Layer 5 of a small transformer language model trained on English Wikipedia (12 layers, counted from 0, width 128).
A neuron adds its activation times its output weights to the MLP's output. To switch it off is to set its activation to zero at one token and run the rest of the model.

Output weights of the MLP neurons that the questions are about. A number n stands for (n - 128) times 0.0017.
n61: 125, 157, 84, 114, 78, 86, 84, 212, 154, 183, 147, 114, 97, 120, 108, 125, 167, 109, 127, 79, 180, 40, 98, 106, 134, 141, 70, 139, 82, 183, 171, 121, 79, 135, 75, 153, 168, 96, 207, 144, 79, 64, 88, 137, 106, 139, 101, 104, 106, 162, 131, 199, 175, 92, 135, 151, 205, 98, 33, 104, 136, 125, 178, 102, 143, 104, 168, 216, 94, 121, 122, 165, 116, 134, 109, 83, 227, 89, 161, 162, 132, 120, 143, 110, 58, 135, 149, 188, 166, 182, 91, 123, 164, 120, 139, 117, 98, 78, 106, 133, 139, 110, 137, 70, 79, 137, 126, 102, 111, 181, 187, 105, 169, 148, 61, 150, 23, 128, 118, 139, 122, 98, 140, 203, 186, 109, 118, 104
n100: 160, 108, 98, 116, 182, 113, 137, 89, 140, 125, 118, 186, 155, 116, 175, 132, 165, 115, 126, 145, 214, 173, 107, 139, 162, 113, 25, 128, 92, 45, 116, 47, 115, 147, 138, 156, 72, 190, 179, 36, 66, 83, 119, 115, 204, 67, 114, 106, 113, 185, 118, 100, 101, 116, 131, 101, 21, 120, 138, 101, 131, 139, 138, 81, 118, 233, 132, 130, 132, 106, 87, 206, 100, 128, 198, 209, 127, 116, 230, 171, 154, 91, 199, 108, 162, 159, 140, 84, 124, 162, 144, 144, 166, 103, 141, 89, 192, 88, 209, 63, 92, 117, 104, 114, 84, 148, 149, 41, 126, 109, 101, 173, 69, 149, 125, 99, 143, 133, 98, 111, 139, 129, 127, 131, 188, 128, 116, 156
n177: 199, 92, 124, 129, 136, 138, 183, 165, 131, 104, 99, 156, 121, 104, 119, 124, 153, 180, 109, 123, 185, 122, 83, 76, 121, 127, 88, 120, 112, 118, 60, 172, 93, 152, 94, 166, 131, 103, 160, 137, 139, 149, 118, 157, 129, 143, 47, 94, 94, 133, 140, 91, 162, 141, 206, 135, 120, 162, 156, 112, 118, 128, 128, 140, 145, 166, 100, 75, 98, 130, 124, 70, 80, 136, 102, 79, 126, 163, 226, 138, 163, 169, 122, 158, 144, 182, 148, 171, 113, 125, 93, 113, 98, 103, 84, 179, 104, 103, 86, 201, 113, 165, 129, 130, 149, 109, 190, 168, 91, 111, 92, 113, 95, 113, 85, 176, 94, 198, 149, 165, 87, 122, 88, 108, 103, 121, 146, 87
n340: 82, 111, 129, 153, 154, 111, 124, 209, 92, 147, 116, 116, 136, 111, 139, 201, 92, 123, 86, 60, 102, 157, 155, 75, 67, 75, 139, 132, 148, 117, 123, 171, 111, 92, 158, 135, 134, 95, 138, 159, 133, 174, 185, 124, 98, 76, 182, 119, 211, 206, 108, 75, 155, 92, 75, 146, 111, 141, 141, 117, 54, 154, 120, 128, 74, 140, 143, 106, 125, 164, 150, 159, 109, 57, 123, 172, 146, 88, 120, 125, 120, 165, 32, 129, 161, 71, 107, 162, 140, 156, 131, 166, 132, 150, 119, 103, 114, 120, 227, 108, 146, 129, 125, 181, 97, 79, 106, 100, 57, 126, 165, 197, 108, 161, 122, 49, 153, 144, 130, 132, 96, 226, 148, 112, 163, 153, 100, 129
n355: 85, 115, 56, 157, 90, 145, 58, 104, 108, 140, 81, 73, 155, 101, 94, 145, 126, 64, 115, 145, 189, 212, 108, 203, 141, 174, 162, 128, 175, 124, 166, 77, 104, 156, 197, 139, 123, 94, 152, 144, 106, 141, 128, 143, 87, 185, 161, 45, 117, 215, 146, 139, 130, 111, 139, 118, 151, 104, 135, 87, 148, 188, 118, 170, 131, 191, 139, 136, 192, 89, 174, 93, 150, 47, 98, 126, 99, 82, 135, 139, 133, 140, 114, 111, 119, 92, 70, 103, 100, 69, 96, 76, 166, 158, 45, 58, 140, 99, 83, 171, 74, 57, 142, 126, 52, 71, 163, 122, 139, 139, 134, 68, 175, 128, 144, 7, 124, 125, 203, 145, 140, 164, 200, 178, 166, 176, 152, 177
n358: 53, 79, 164, 153, 71, 105, 77, 126, 121, 126, 158, 162, 137, 144, 161, 188, 81, 173, 124, 148, 129, 138, 97, 74, 143, 103, 151, 139, 157, 131, 168, 106, 95, 192, 177, 137, 135, 115, 164, 123, 126, 182, 66, 77, 162, 109, 118, 189, 73, 132, 149, 201, 100, 146, 119, 75, 67, 131, 163, 132, 105, 180, 129, 46, 81, 85, 169, 175, 167, 99, 191, 73, 150, 181, 90, 141, 214, 145, 163, 159, 114, 94, 57, 124, 92, 92, 168, 139, 143, 122, 119, 131, 149, 202, 129, 238, 106, 109, 194, 190, 115, 111, 157, 138, 106, 99, 68, 156, 187, 90, 158, 79, 125, 75, 187, 101, 141, 142, 114, 114, 142, 123, 125, 172, 82, 208, 183, 117
n361: 112, 191, 137, 168, 48, 151, 66, 83, 178, 121, 100, 163, 139, 166, 183, 182, 156, 139, 117, 81, 140, 166, 156, 176, 102, 226, 145, 136, 152, 145, 162, 98, 76, 73, 149, 140, 191, 109, 196, 131, 167, 95, 110, 142, 157, 94, 40, 113, 96, 112, 188, 139, 121, 161, 112, 149, 130, 99, 97, 184, 155, 211, 119, 102, 77, 89, 186, 134, 80, 82, 92, 150, 146, 152, 17, 105, 128, 117, 106, 183, 137, 157, 142, 14, 69, 130, 112, 59, 107, 79, 118, 154, 103, 84, 126, 241, 131, 53, 156, 147, 136, 136, 74, 133, 117, 189, 178, 77, 223, 161, 147, 156, 145, 151, 22, 95, 114, 92, 131, 182, 90, 93, 51, 93, 166, 106, 91, 69
n401: 197, 93, 133, 113, 75, 209, 114, 192, 175, 178, 139, 120, 151, 94, 106, 186, 70, 125, 108, 85, 113, 93, 132, 135, 85, 81, 43, 223, 194, 88, 127, 136, 117, 125, 65, 121, 104, 154, 61, 143, 125, 184, 186, 176, 131, 121, 218, 201, 166, 123, 136, 137, 156, 151, 96, 145, 144, 130, 121, 153, 135, 11, 140, 153, 122, 61, 183, 203, 127, 134, 46, 127, 117, 125, 146, 95, 122, 95, 193, 111, 102, 120, 177, 217, 141, 44, 153, 82, 128, 164, 62, 67, 167, 147, 147, 141, 77, 128, 110, 136, 97, 70, 134, 112, 125, 171, 174, 114, 145, 96, 161, 165, 91, 151, 98, 182, 102, 138, 219, 172, 106, 130, 139, 124, 66, 161, 117, 135
n409: 184, 125, 106, 130, 168, 114, 133, 83, 8, 212, 144, 98, 162, 79, 149, 35, 205, 161, 99, 106, 121, 121, 127, 136, 65, 91, 158, 102, 122, 109, 168, 150, 96, 79, 168, 144, 81, 131, 45, 57, 113, 131, 108, 172, 106, 96, 176, 151, 167, 175, 152, 77, 205, 175, 189, 168, 86, 109, 154, 177, 140, 166, 148, 189, 50, 116, 111, 126, 150, 182, 155, 128, 86, 91, 100, 127, 80, 128, 120, 138, 98, 186, 145, 135, 141, 110, 171, 89, 70, 75, 168, 163, 148, 133, 105, 123, 120, 169, 217, 109, 101, 135, 149, 95, 149, 98, 122, 152, 108, 116, 118, 149, 161, 144, 105, 159, 119, 109, 73, 100, 153, 100, 127, 122, 95, 153, 130, 140
n411: 79, 116, 159, 169, 132, 152, 158, 103, 130, 100, 82, 101, 137, 161, 123, 172, 51, 95, 201, 198, 77, 140, 100, 106, 112, 110, 59, 119, 165, 63, 142, 137, 135, 144, 167, 147, 137, 156, 149, 200, 140, 106, 110, 125, 159, 147, 122, 165, 94, 109, 109, 190, 34, 166, 128, 103, 97, 139, 174, 113, 157, 156, 128, 123, 120, 138, 110, 98, 158, 121, 128, 110, 153, 44, 157, 108, 147, 102, 167, 98, 140, 69, 83, 191, 169, 155, 62, 170, 52, 122, 145, 130, 126, 128, 142, 159, 155, 125, 84, 214, 128, 206, 139, 106, 111, 172, 180, 129, 116, 125, 108, 95, 123, 125, 169, 154, 144, 112, 148, 90, 83, 183, 111, 122, 146, 165, 105, 138
n433: 145, 103, 185, 106, 93, 113, 162, 169, 125, 180, 83, 154, 155, 159, 164, 115, 145, 124, 165, 109, 101, 139, 117, 199, 166, 193, 110, 95, 139, 154, 146, 114, 102, 51, 130, 85, 48, 128, 142, 151, 121, 160, 117, 149, 79, 156, 74, 166, 136, 196, 122, 153, 156, 144, 125, 168, 102, 120, 171, 145, 149, 123, 94, 158, 177, 123, 106, 134, 110, 141, 156, 83, 94, 133, 123, 126, 65, 155, 143, 121, 164, 90, 143, 117, 154, 117, 103, 150, 150, 150, 76, 73, 151, 161, 128, 139, 154, 187, 90, 59, 95, 107, 149, 154, 177, 131, 90, 119, 109, 105, 133, 155, 110, 152, 105, 180, 117, 112, 122, 90, 166, 58, 87, 143, 161, 92, 67, 180
n434: 139, 210, 150, 135, 177, 165, 106, 164, 147, 143, 132, 113, 129, 154, 229, 129, 117, 103, 155, 162, 173, 130, 65, 139, 152, 150, 88, 180, 141, 95, 108, 116, 125, 151, 85, 177, 146, 67, 102, 220, 65, 101, 113, 126, 159, 164, 120, 94, 163, 105, 152, 90, 119, 107, 9, 116, 166, 17, 110, 98, 117, 138, 129, 184, 100, 89, 106, 175, 168, 104, 142, 136, 148, 143, 50, 145, 166, 36, 72, 149, 56, 112, 93, 148, 140, 109, 169, 98, 158, 102, 100, 86, 69, 148, 144, 107, 79, 104, 91, 133, 134, 168, 99, 84, 128, 142, 143, 80, 145, 186, 88, 168, 149, 128, 175, 180, 141, 150, 89, 131, 73, 180, 179, 129, 119, 114, 127, 160

Each question names a token from some text and the token that comes next. It shows the activations a of the neurons there, in the order above. A number n stands for (n - 128) times 0.021.

Then comes g, the gradient of the next token's log-probability with respect to the MLP's output, scaled to length 1. A neuron's effect is roughly proportional to its activation times (output weights . g). A number n stands for (n - 128) times 0.0032.

" and", then " St"
a: 125, 126, 122, 120, 159, 127, 124, 120, 120, 125, 124, 189
g: 106, 116, 139, 183, 157, 124, 139, 131, 106, 55, 103, 91, 127, 184, 89, 98, 137, 131, 164, 124, 111, 168, 85, 141, 150, 136, 165, 105, 143, 108, 143, 126, 107, 141, 150, 138, 112, 106, 108, 139, 154, 73, 95, 141, 159, 124, 166, 170, 145, 82, 166, 154, 116, 115, 141, 119, 219, 77, 142, 105, 144, 131, 154, 145, 117, 94, 144, 150, 118, 180, 108, 107, 111, 104, 86, 96, 141, 168, 125, 131, 108, 116, 88, 94, 114, 147, 106, 120, 136, 156, 154, 128, 142, 133, 119, 79, 107, 134, 110, 130, 160, 152, 160, 97, 156, 129, 148, 108, 161, 129, 110, 121, 107, 168, 114, 148, 97, 96, 78, 169, 130, 178, 128, 120, 125, 108, 99, 168
Which neuron, switched off, lowers the next token's probability most? n434

" I", then "S"
a: 127, 126, 121, 120, 126, 128, 120, 120, 187, 120, 155, 121
g: 157, 160, 109, 142, 116, 72, 157, 120, 105, 139, 81, 121, 151, 143, 111, 148, 163, 86, 123, 102, 99, 96, 137, 136, 130, 162, 173, 139, 137, 143, 184, 142, 131, 170, 124, 131, 99, 123, 119, 131, 142, 167, 138, 171, 136, 94, 144, 119, 116, 139, 153, 133, 100, 105, 116, 102, 150, 115, 99, 107, 125, 129, 106, 142, 197, 107, 67, 154, 159, 90, 126, 108, 79, 141, 143, 157, 83, 172, 131, 132, 159, 91, 125, 104, 144, 142, 139, 139, 168, 170, 169, 166, 119, 134, 75, 134, 168, 149, 104, 116, 165, 142, 133, 150, 121, 116, 138, 133, 108, 89, 113, 62, 99, 108, 139, 78, 143, 110, 98, 125, 129, 126, 116, 97, 159, 114, 60, 188
Which neuron, switched off, raises the next token's probability most? n409

"C", then "all"
a: 122, 124, 120, 123, 121, 127, 125, 121, 123, 127, 126, 120
g: 147, 132, 93, 140, 158, 143, 127, 104, 109, 122, 171, 180, 143, 92, 99, 153, 155, 130, 139, 168, 146, 107, 89, 81, 151, 109, 133, 167, 166, 111, 121, 133, 119, 144, 140, 128, 124, 105, 128, 78, 172, 125, 155, 184, 157, 140, 160, 162, 79, 117, 120, 154, 43, 134, 134, 137, 167, 148, 152, 135, 127, 134, 156, 92, 175, 99, 165, 89, 142, 99, 133, 120, 101, 126, 109, 86, 126, 129, 115, 116, 85, 128, 135, 123, 110, 132, 151, 98, 96, 158, 111, 96, 157, 150, 133, 118, 142, 72, 62, 70, 145, 80, 96, 105, 114, 124, 129, 121, 150, 158, 137, 107, 171, 80, 173, 151, 131, 122, 158, 166, 153, 129, 156, 131, 127, 125, 106, 113
Which neuron, switched off, raises the next token's probability most? n401

"B", then "D"
a: 127, 120, 172, 121, 120, 120, 120, 127, 121, 122, 128, 151
g: 137, 116, 148, 184, 120, 104, 72, 152, 112, 143, 140, 152, 96, 90, 133, 139, 86, 167, 142, 79, 90, 145, 118, 132, 167, 93, 145, 116, 126, 120, 163, 82, 90, 110, 108, 114, 115, 115, 167, 143, 67, 121, 99, 140, 131, 78, 112, 153, 141, 158, 168, 35, 182, 131, 92, 146, 144, 147, 145, 97, 97, 131, 89, 152, 149, 126, 135, 94, 177, 128, 103, 133, 120, 93, 91, 140, 138, 98, 160, 118, 153, 176, 119, 114, 144, 143, 127, 133, 150, 120, 158, 175, 94, 117, 140, 135, 146, 140, 157, 166, 111, 148, 119, 142, 142, 100, 138, 147, 108, 154, 151, 104, 170, 73, 174, 128, 120, 112, 116, 101, 113, 132, 157, 140, 98, 158, 129, 158
Which neuron, switched off, lowers the next token's probability most? n434

"ell", then "ence"
a: 128, 124, 173, 142, 156, 127, 123, 126, 120, 120, 138, 124
g: 151, 99, 168, 117, 151, 109, 182, 175, 134, 151, 109, 104, 124, 170, 155, 89, 98, 141, 165, 151, 127, 86, 147, 112, 83, 141, 166, 124, 85, 131, 124, 145, 108, 128, 122, 93, 129, 112, 134, 204, 113, 98, 103, 173, 99, 94, 99, 146, 91, 72, 159, 152, 145, 171, 140, 130, 150, 131, 115, 163, 116, 130, 96, 124, 123, 88, 171, 149, 125, 152, 121, 151, 178, 175, 113, 102, 111, 110, 88, 136, 140, 119, 92, 139, 140, 88, 64, 109, 160, 123, 132, 94, 119, 146, 148, 194, 125, 139, 108, 117, 67, 119, 137, 106, 166, 147, 95, 105, 108, 146, 159, 148, 139, 131, 134, 103, 124, 159, 147, 130, 108, 139, 105, 124, 76, 138, 125, 161
Which neuron, switched off, raises the next token's probability most? n355

" K", then "ant"
a: 120, 124, 120, 125, 120, 126, 122, 146, 121, 120, 130, 125
g: 203, 110, 128, 148, 145, 136, 156, 150, 143, 99, 136, 81, 104, 134, 127, 128, 132, 132, 90, 146, 126, 126, 111, 90, 141, 138, 70, 150, 152, 152, 107, 116, 110, 153, 132, 144, 127, 81, 142, 139, 173, 152, 127, 116, 152, 119, 158, 177, 165, 119, 96, 117, 120, 182, 133, 80, 139, 168, 102, 121, 122, 88, 152, 104, 155, 120, 131, 133, 128, 111, 103, 67, 158, 87, 128, 148, 123, 107, 129, 122, 114, 157, 87, 81, 136, 189, 143, 92, 101, 114, 86, 107, 148, 155, 143, 160, 114, 109, 108, 90, 87, 129, 130, 136, 113, 104, 179, 110, 167, 154, 161, 97, 164, 66, 126, 136, 105, 146, 139, 147, 115, 147, 181, 143, 63, 135, 135, 167
Which neuron, switched off, lowers the next token's probability most? n401

" b", then "ring"
a: 122, 121, 122, 120, 126, 123, 125, 128, 124, 121, 165, 154
g: 125, 84, 162, 101, 156, 148, 90, 157, 180, 69, 159, 135, 104, 162, 106, 108, 78, 126, 161, 129, 128, 109, 102, 154, 95, 158, 110, 166, 158, 143, 117, 87, 74, 127, 130, 120, 167, 164, 122, 113, 160, 118, 146, 158, 131, 131, 116, 160, 101, 98, 76, 178, 135, 154, 107, 116, 97, 121, 100, 103, 102, 138, 123, 153, 86, 131, 137, 166, 104, 138, 131, 156, 146, 117, 138, 143, 150, 120, 140, 133, 160, 112, 143, 153, 80, 176, 106, 116, 96, 24, 93, 121, 168, 138, 101, 128, 160, 151, 117, 118, 96, 152, 130, 136, 97, 182, 169, 118, 175, 148, 116, 114, 135, 148, 141, 126, 98, 137, 131, 136, 147, 130, 114, 97, 103, 119, 169, 120
Which neuron, switched off, lowers the next token's probability most? n340

"erv", then "ic"
a: 128, 120, 120, 122, 122, 123, 127, 122, 122, 137, 123, 130
g: 171, 148, 116, 114, 85, 118, 158, 107, 199, 99, 174, 116, 72, 140, 121, 155, 139, 135, 143, 140, 92, 112, 122, 96, 151, 83, 122, 99, 143, 139, 61, 139, 69, 111, 198, 143, 115, 165, 118, 89, 137, 118, 91, 106, 141, 131, 108, 129, 143, 200, 137, 97, 126, 158, 116, 123, 116, 131, 113, 54, 124, 121, 175, 179, 172, 87, 133, 111, 125, 129, 108, 150, 114, 141, 143, 125, 127, 136, 104, 123, 111, 156, 129, 154, 59, 141, 144, 120, 118, 126, 105, 142, 127, 81, 153, 110, 92, 145, 158, 120, 123, 138, 168, 167, 113, 126, 127, 109, 142, 130, 113, 138, 150, 138, 144, 177, 170, 137, 69, 127, 137, 124, 136, 174, 138, 114, 128, 121
Which neuron, switched off, lowers the next token's probability most? n355

"id", then " L"
a: 128, 120, 121, 121, 122, 122, 128, 123, 126, 171, 195, 123
g: 116, 86, 133, 81, 86, 153, 137, 82, 158, 119, 94, 81, 170, 76, 148, 130, 161, 125, 111, 126, 156, 117, 156, 147, 151, 153, 100, 133, 124, 130, 167, 92, 122, 147, 73, 142, 122, 135, 116, 136, 157, 183, 101, 149, 126, 88, 134, 133, 161, 92, 155, 132, 64, 132, 97, 148, 103, 102, 146, 129, 113, 97, 107, 147, 156, 165, 117, 65, 143, 124, 139, 132, 162, 158, 135, 201, 171, 176, 140, 136, 158, 92, 135, 135, 114, 120, 205, 145, 147, 114, 107, 121, 143, 152, 136, 98, 80, 115, 108, 123, 115, 100, 163, 90, 139, 148, 108, 129, 139, 134, 118, 113, 154, 150, 110, 107, 149, 96, 130, 128, 122, 64, 142, 90, 153, 140, 153, 140
Which neuron, switched off, raises the next token's probability most? n411

"30", then "-"
a: 129, 124, 144, 126, 128, 124, 176, 122, 122, 121, 120, 122
g: 137, 125, 113, 124, 158, 147, 148, 104, 99, 149, 131, 157, 64, 109, 144, 107, 151, 127, 107, 94, 132, 122, 165, 154, 141, 155, 110, 115, 148, 163, 125, 125, 94, 124, 114, 60, 191, 98, 144, 148, 127, 143, 135, 147, 106, 154, 89, 138, 158, 124, 114, 159, 111, 105, 93, 107, 112, 162, 96, 160, 164, 106, 142, 123, 121, 97, 154, 124, 66, 148, 105, 120, 128, 111, 135, 157, 113, 163, 161, 113, 102, 112, 116, 194, 135, 55, 169, 136, 136, 114, 64, 146, 119, 116, 76, 153, 135, 96, 158, 144, 154, 161, 76, 153, 114, 95, 189, 137, 155, 135, 173, 184, 139, 140, 139, 132, 122, 130, 116, 158, 126, 106, 94, 80, 131, 100, 138, 120
Which neuron, switched off, lowers the next token's probability most? n361

"'s", then " \""
a: 120, 166, 122, 123, 138, 121, 127, 128, 123, 173, 125, 146
g: 122, 144, 108, 111, 193, 139, 142, 116, 105, 94, 166, 143, 159, 155, 94, 109, 164, 135, 106, 159, 98, 136, 118, 166, 102, 152, 155, 142, 86, 139, 116, 114, 163, 119, 104, 164, 146, 152, 117, 192, 152, 121, 99, 111, 173, 149, 86, 144, 116, 130, 89, 109, 128, 74, 159, 113, 126, 75, 120, 100, 150, 163, 115, 112, 126, 141, 160, 102, 113, 80, 96, 141, 128, 133, 193, 109, 133, 130, 139, 110, 87, 119, 140, 79, 108, 127, 151, 78, 117, 127, 137, 198, 111, 136, 179, 88, 146, 128, 121, 79, 182, 144, 131, 70, 129, 108, 143, 138, 141, 130, 102, 144, 157, 113, 129, 172, 156, 131, 181, 120, 120, 85, 114, 133, 118, 112, 96, 137
Which neuron, switched off, lowers the next token's probability most? n100

"ob", then "y"
a: 124, 120, 120, 127, 120, 139, 123, 126, 134, 121, 120, 120
g: 138, 144, 124, 133, 100, 83, 132, 117, 91, 163, 118, 119, 92, 154, 150, 133, 128, 93, 111, 172, 171, 135, 49, 178, 144, 159, 150, 132, 125, 192, 97, 78, 107, 128, 178, 115, 118, 130, 91, 84, 109, 125, 115, 108, 119, 121, 123, 146, 76, 150, 132, 113, 185, 174, 119, 157, 189, 169, 136, 130, 92, 152, 140, 135, 111, 107, 77, 83, 104, 161, 118, 124, 153, 116, 95, 130, 124, 143, 92, 126, 138, 105, 131, 116, 78, 72, 135, 113, 139, 160, 120, 119, 128, 145, 122, 83, 155, 143, 130, 150, 155, 128, 106, 118, 146, 119, 143, 111, 123, 139, 76, 136, 83, 142, 152, 132, 177, 145, 153, 187, 145, 108, 136, 132, 170, 132, 153, 118
Which neuron, switched off, lowers the next token's probability most? n411

"on", then ","
a: 123, 142, 122, 126, 123, 125, 128, 174, 130, 173, 181, 123
g: 89, 153, 163, 159, 111, 135, 132, 184, 147, 143, 123, 139, 110, 121, 146, 122, 115, 192, 143, 153, 185, 147, 104, 172, 122, 147, 96, 93, 142, 95, 114, 183, 129, 110, 142, 75, 68, 136, 89, 160, 107, 100, 120, 118, 99, 126, 149, 148, 106, 131, 155, 125, 146, 89, 121, 120, 106, 153, 177, 180, 119, 106, 94, 128, 93, 109, 127, 125, 177, 140, 146, 150, 80, 73, 113, 164, 133, 94, 107, 148, 123, 107, 118, 154, 168, 134, 152, 129, 101, 155, 131, 97, 152, 122, 79, 141, 66, 122, 118, 111, 94, 96, 126, 174, 168, 91, 89, 120, 88, 132, 134, 143, 99, 156, 151, 122, 133, 135, 152, 121, 120, 179, 111, 129, 135, 174, 109, 134
Which neuron, switched off, lowers the next token's probability most? n433

"s", then "u"
a: 215, 120, 122, 133, 123, 134, 126, 125, 122, 122, 126, 121
g: 116, 170, 96, 83, 142, 115, 191, 148, 160, 156, 167, 115, 150, 141, 110, 123, 146, 103, 93, 151, 112, 83, 158, 105, 159, 183, 142, 123, 186, 100, 100, 65, 103, 151, 101, 151, 154, 153, 128, 115, 81, 122, 101, 124, 162, 87, 107, 126, 79, 121, 106, 138, 132, 146, 133, 136, 137, 127, 90, 151, 82, 121, 137, 126, 122, 62, 172, 110, 117, 92, 125, 159, 150, 121, 121, 99, 130, 148, 182, 140, 114, 136, 120, 152, 151, 183, 158, 92, 123, 83, 87, 143, 97, 135, 165, 153, 91, 95, 118, 109, 137, 135, 107, 130, 124, 154, 118, 152, 165, 151, 123, 130, 190, 106, 135, 121, 145, 111, 158, 110, 124, 79, 167, 151, 114, 141, 135, 101
Which neuron, switched off, lowers the next token's probability most? n61

"ach", then "i"
a: 127, 120, 120, 125, 120, 127, 127, 125, 181, 124, 185, 129
g: 135, 129, 144, 127, 106, 147, 137, 109, 120, 111, 128, 132, 119, 157, 185, 106, 179, 71, 116, 120, 142, 123, 122, 109, 203, 117, 132, 102, 79, 127, 182, 112, 201, 83, 157, 116, 129, 122, 108, 112, 113, 151, 98, 133, 110, 140, 125, 106, 89, 222, 167, 92, 118, 142, 94, 103, 97, 98, 160, 119, 111, 146, 146, 95, 73, 94, 145, 168, 128, 124, 152, 143, 121, 97, 117, 149, 117, 64, 134, 117, 157, 97, 99, 135, 157, 99, 143, 153, 116, 69, 98, 129, 131, 132, 130, 158, 129, 91, 189, 112, 106, 130, 114, 142, 159, 115, 141, 136, 173, 168, 115, 144, 102, 142, 146, 142, 120, 143, 136, 145, 160, 140, 145, 149, 100, 119, 141, 113
Which neuron, switched off, lowers the next token's probability most? n409

"ik", then "ely"
a: 121, 122, 123, 128, 123, 127, 126, 122, 141, 122, 127, 151
g: 120, 102, 117, 112, 92, 126, 90, 119, 133, 115, 127, 103, 127, 116, 111, 157, 77, 157, 143, 83, 115, 137, 116, 189, 152, 174, 120, 147, 175, 135, 167, 126, 114, 110, 89, 149, 152, 116, 139, 168, 101, 100, 183, 125, 121, 92, 135, 58, 89, 126, 95, 112, 160, 134, 181, 130, 210, 102, 114, 98, 144, 138, 173, 147, 97, 134, 91, 108, 137, 170, 171, 131, 140, 116, 115, 113, 139, 128, 118, 133, 98, 90, 110, 89, 107, 126, 170, 120, 152, 86, 104, 103, 89, 120, 155, 95, 143, 88, 138, 185, 142, 151, 141, 91, 149, 153, 146, 98, 163, 131, 134, 151, 154, 125, 111, 138, 149, 101, 110, 119, 147, 167, 121, 114, 156, 171, 98, 155
Which neuron, switched off, lowers the next token's probability most? n434

" M", then "I"
a: 120, 120, 147, 121, 121, 121, 121, 135, 120, 120, 156, 120
g: 153, 96, 127, 161, 168, 70, 147, 85, 149, 126, 92, 129, 159, 93, 160, 118, 145, 83, 142, 86, 147, 164, 95, 135, 103, 131, 124, 139, 118, 154, 149, 167, 135, 137, 148, 119, 114, 112, 197, 138, 100, 154, 135, 182, 106, 122, 128, 163, 101, 147, 131, 157, 136, 127, 118, 133, 152, 135, 79, 129, 152, 103, 110, 173, 147, 78, 166, 113, 77, 131, 77, 126, 131, 155, 102, 147, 99, 154, 137, 140, 140, 98, 86, 78, 150, 147, 101, 169, 167, 123, 115, 156, 110, 164, 175, 129, 167, 127, 120, 101, 107, 160, 137, 154, 151, 101, 123, 75, 123, 70, 110, 120, 147, 105, 152, 105, 164, 168, 99, 108, 143, 142, 122, 102, 89, 112, 126, 80
Which neuron, switched off, lowers the next token's probability most? n433

"-", then "pl"
a: 126, 121, 147, 124, 173, 121, 148, 123, 122, 123, 120, 136
g: 125, 143, 115, 152, 108, 164, 208, 136, 116, 114, 123, 115, 120, 152, 94, 142, 122, 104, 132, 79, 106, 150, 81, 108, 208, 80, 110, 101, 116, 133, 141, 91, 150, 137, 125, 89, 118, 112, 149, 117, 133, 87, 132, 129, 146, 118, 104, 75, 152, 98, 161, 175, 156, 116, 60, 78, 160, 80, 122, 154, 115, 107, 98, 104, 159, 140, 129, 141, 122, 104, 152, 168, 102, 80, 131, 146, 107, 122, 98, 113, 121, 159, 129, 157, 128, 121, 97, 133, 184, 137, 178, 131, 102, 123, 116, 111, 97, 124, 146, 115, 117, 169, 158, 102, 115, 120, 129, 110, 124, 154, 121, 114, 154, 209, 138, 143, 132, 138, 138, 116, 187, 177, 140, 139, 159, 137, 124, 150
Which neuron, switched off, lowers the next token's probability most? n355

" and", then " g"
a: 121, 120, 122, 121, 180, 161, 120, 120, 120, 122, 120, 159
g: 139, 109, 98, 83, 135, 123, 127, 127, 78, 131, 125, 118, 103, 140, 117, 164, 110, 118, 152, 117, 178, 159, 103, 145, 119, 128, 78, 119, 105, 156, 146, 147, 156, 123, 78, 135, 140, 170, 118, 96, 164, 93, 140, 163, 67, 122, 70, 111, 129, 158, 137, 155, 147, 116, 98, 125, 165, 120, 92, 114, 108, 150, 130, 122, 115, 135, 168, 116, 127, 133, 151, 109, 190, 100, 134, 94, 113, 98, 190, 106, 105, 155, 160, 143, 103, 147, 171, 126, 86, 53, 102, 122, 170, 129, 90, 115, 143, 130, 69, 125, 119, 114, 144, 137, 98, 128, 138, 173, 52, 95, 154, 142, 136, 145, 164, 145, 161, 125, 153, 148, 166, 163, 131, 147, 141, 151, 149, 135
Which neuron, switched off, raises the next token's probability most? n358

"ear", then "ch"
a: 123, 122, 126, 123, 166, 125, 125, 127, 120, 120, 124, 121
g: 152, 103, 153, 100, 138, 116, 126, 88, 128, 97, 152, 128, 119, 116, 124, 78, 154, 94, 166, 90, 138, 121, 99, 99, 186, 155, 152, 112, 131, 165, 99, 111, 93, 152, 111, 200, 152, 111, 124, 137, 138, 112, 124, 185, 109, 102, 162, 98, 110, 157, 148, 98, 71, 128, 132, 112, 176, 135, 119, 109, 95, 128, 154, 108, 134, 129, 73, 95, 161, 122, 117, 130, 202, 129, 117, 113, 62, 152, 166, 167, 96, 172, 183, 136, 119, 88, 160, 120, 122, 104, 124, 167, 132, 146, 118, 138, 85, 108, 122, 143, 157, 115, 116, 121, 102, 174, 111, 153, 156, 112, 136, 127, 118, 117, 118, 126, 139, 140, 126, 175, 123, 90, 122, 126, 84, 176, 167, 123
Which neuron, switched off, lowers the next token's probability most? n355

"e", then "ur"
a: 120, 120, 132, 126, 125, 127, 122, 121, 120, 201, 122, 122
g: 169, 107, 116, 106, 178, 153, 145, 93, 107, 99, 64, 176, 90, 127, 106, 168, 91, 151, 140, 133, 160, 154, 137, 131, 152, 117, 105, 85, 156, 111, 154, 185, 112, 125, 132, 69, 135, 91, 153, 128, 124, 115, 156, 142, 114, 129, 163, 139, 102, 149, 144, 138, 126, 102, 152, 148, 144, 80, 173, 82, 164, 122, 134, 105, 147, 98, 138, 138, 103, 132, 155, 132, 185, 80, 127, 149, 82, 156, 127, 89, 165, 146, 91, 134, 144, 116, 75, 116, 83, 142, 110, 159, 112, 120, 79, 113, 61, 118, 135, 156, 131, 144, 104, 111, 102, 156, 138, 97, 146, 144, 172, 144, 140, 131, 158, 96, 145, 74, 139, 115, 143, 132, 128, 107, 158, 140, 154, 160
Which neuron, switched off, lowers the next token's probability most? n411

"12", then " t"
a: 120, 120, 121, 124, 125, 124, 120, 121, 125, 120, 129, 123
g: 170, 138, 119, 87, 125, 140, 140, 183, 124, 133, 153, 119, 68, 119, 143, 190, 110, 144, 73, 165, 139, 123, 93, 126, 162, 101, 134, 152, 82, 94, 130, 113, 77, 137, 101, 137, 107, 121, 144, 162, 126, 169, 129, 134, 79, 183, 137, 119, 183, 118, 134, 109, 138, 159, 104, 159, 123, 121, 103, 122, 131, 115, 111, 126, 78, 101, 132, 154, 85, 160, 174, 127, 136, 103, 128, 128, 46, 112, 99, 97, 100, 152, 166, 153, 134, 78, 158, 105, 103, 101, 136, 91, 152, 180, 84, 141, 75, 147, 112, 126, 128, 120, 166, 122, 138, 145, 133, 130, 119, 143, 145, 161, 149, 155, 146, 121, 147, 121, 164, 155, 123, 130, 108, 175, 102, 98, 122, 156
Which neuron, switched off, raises the next token's probability most? n401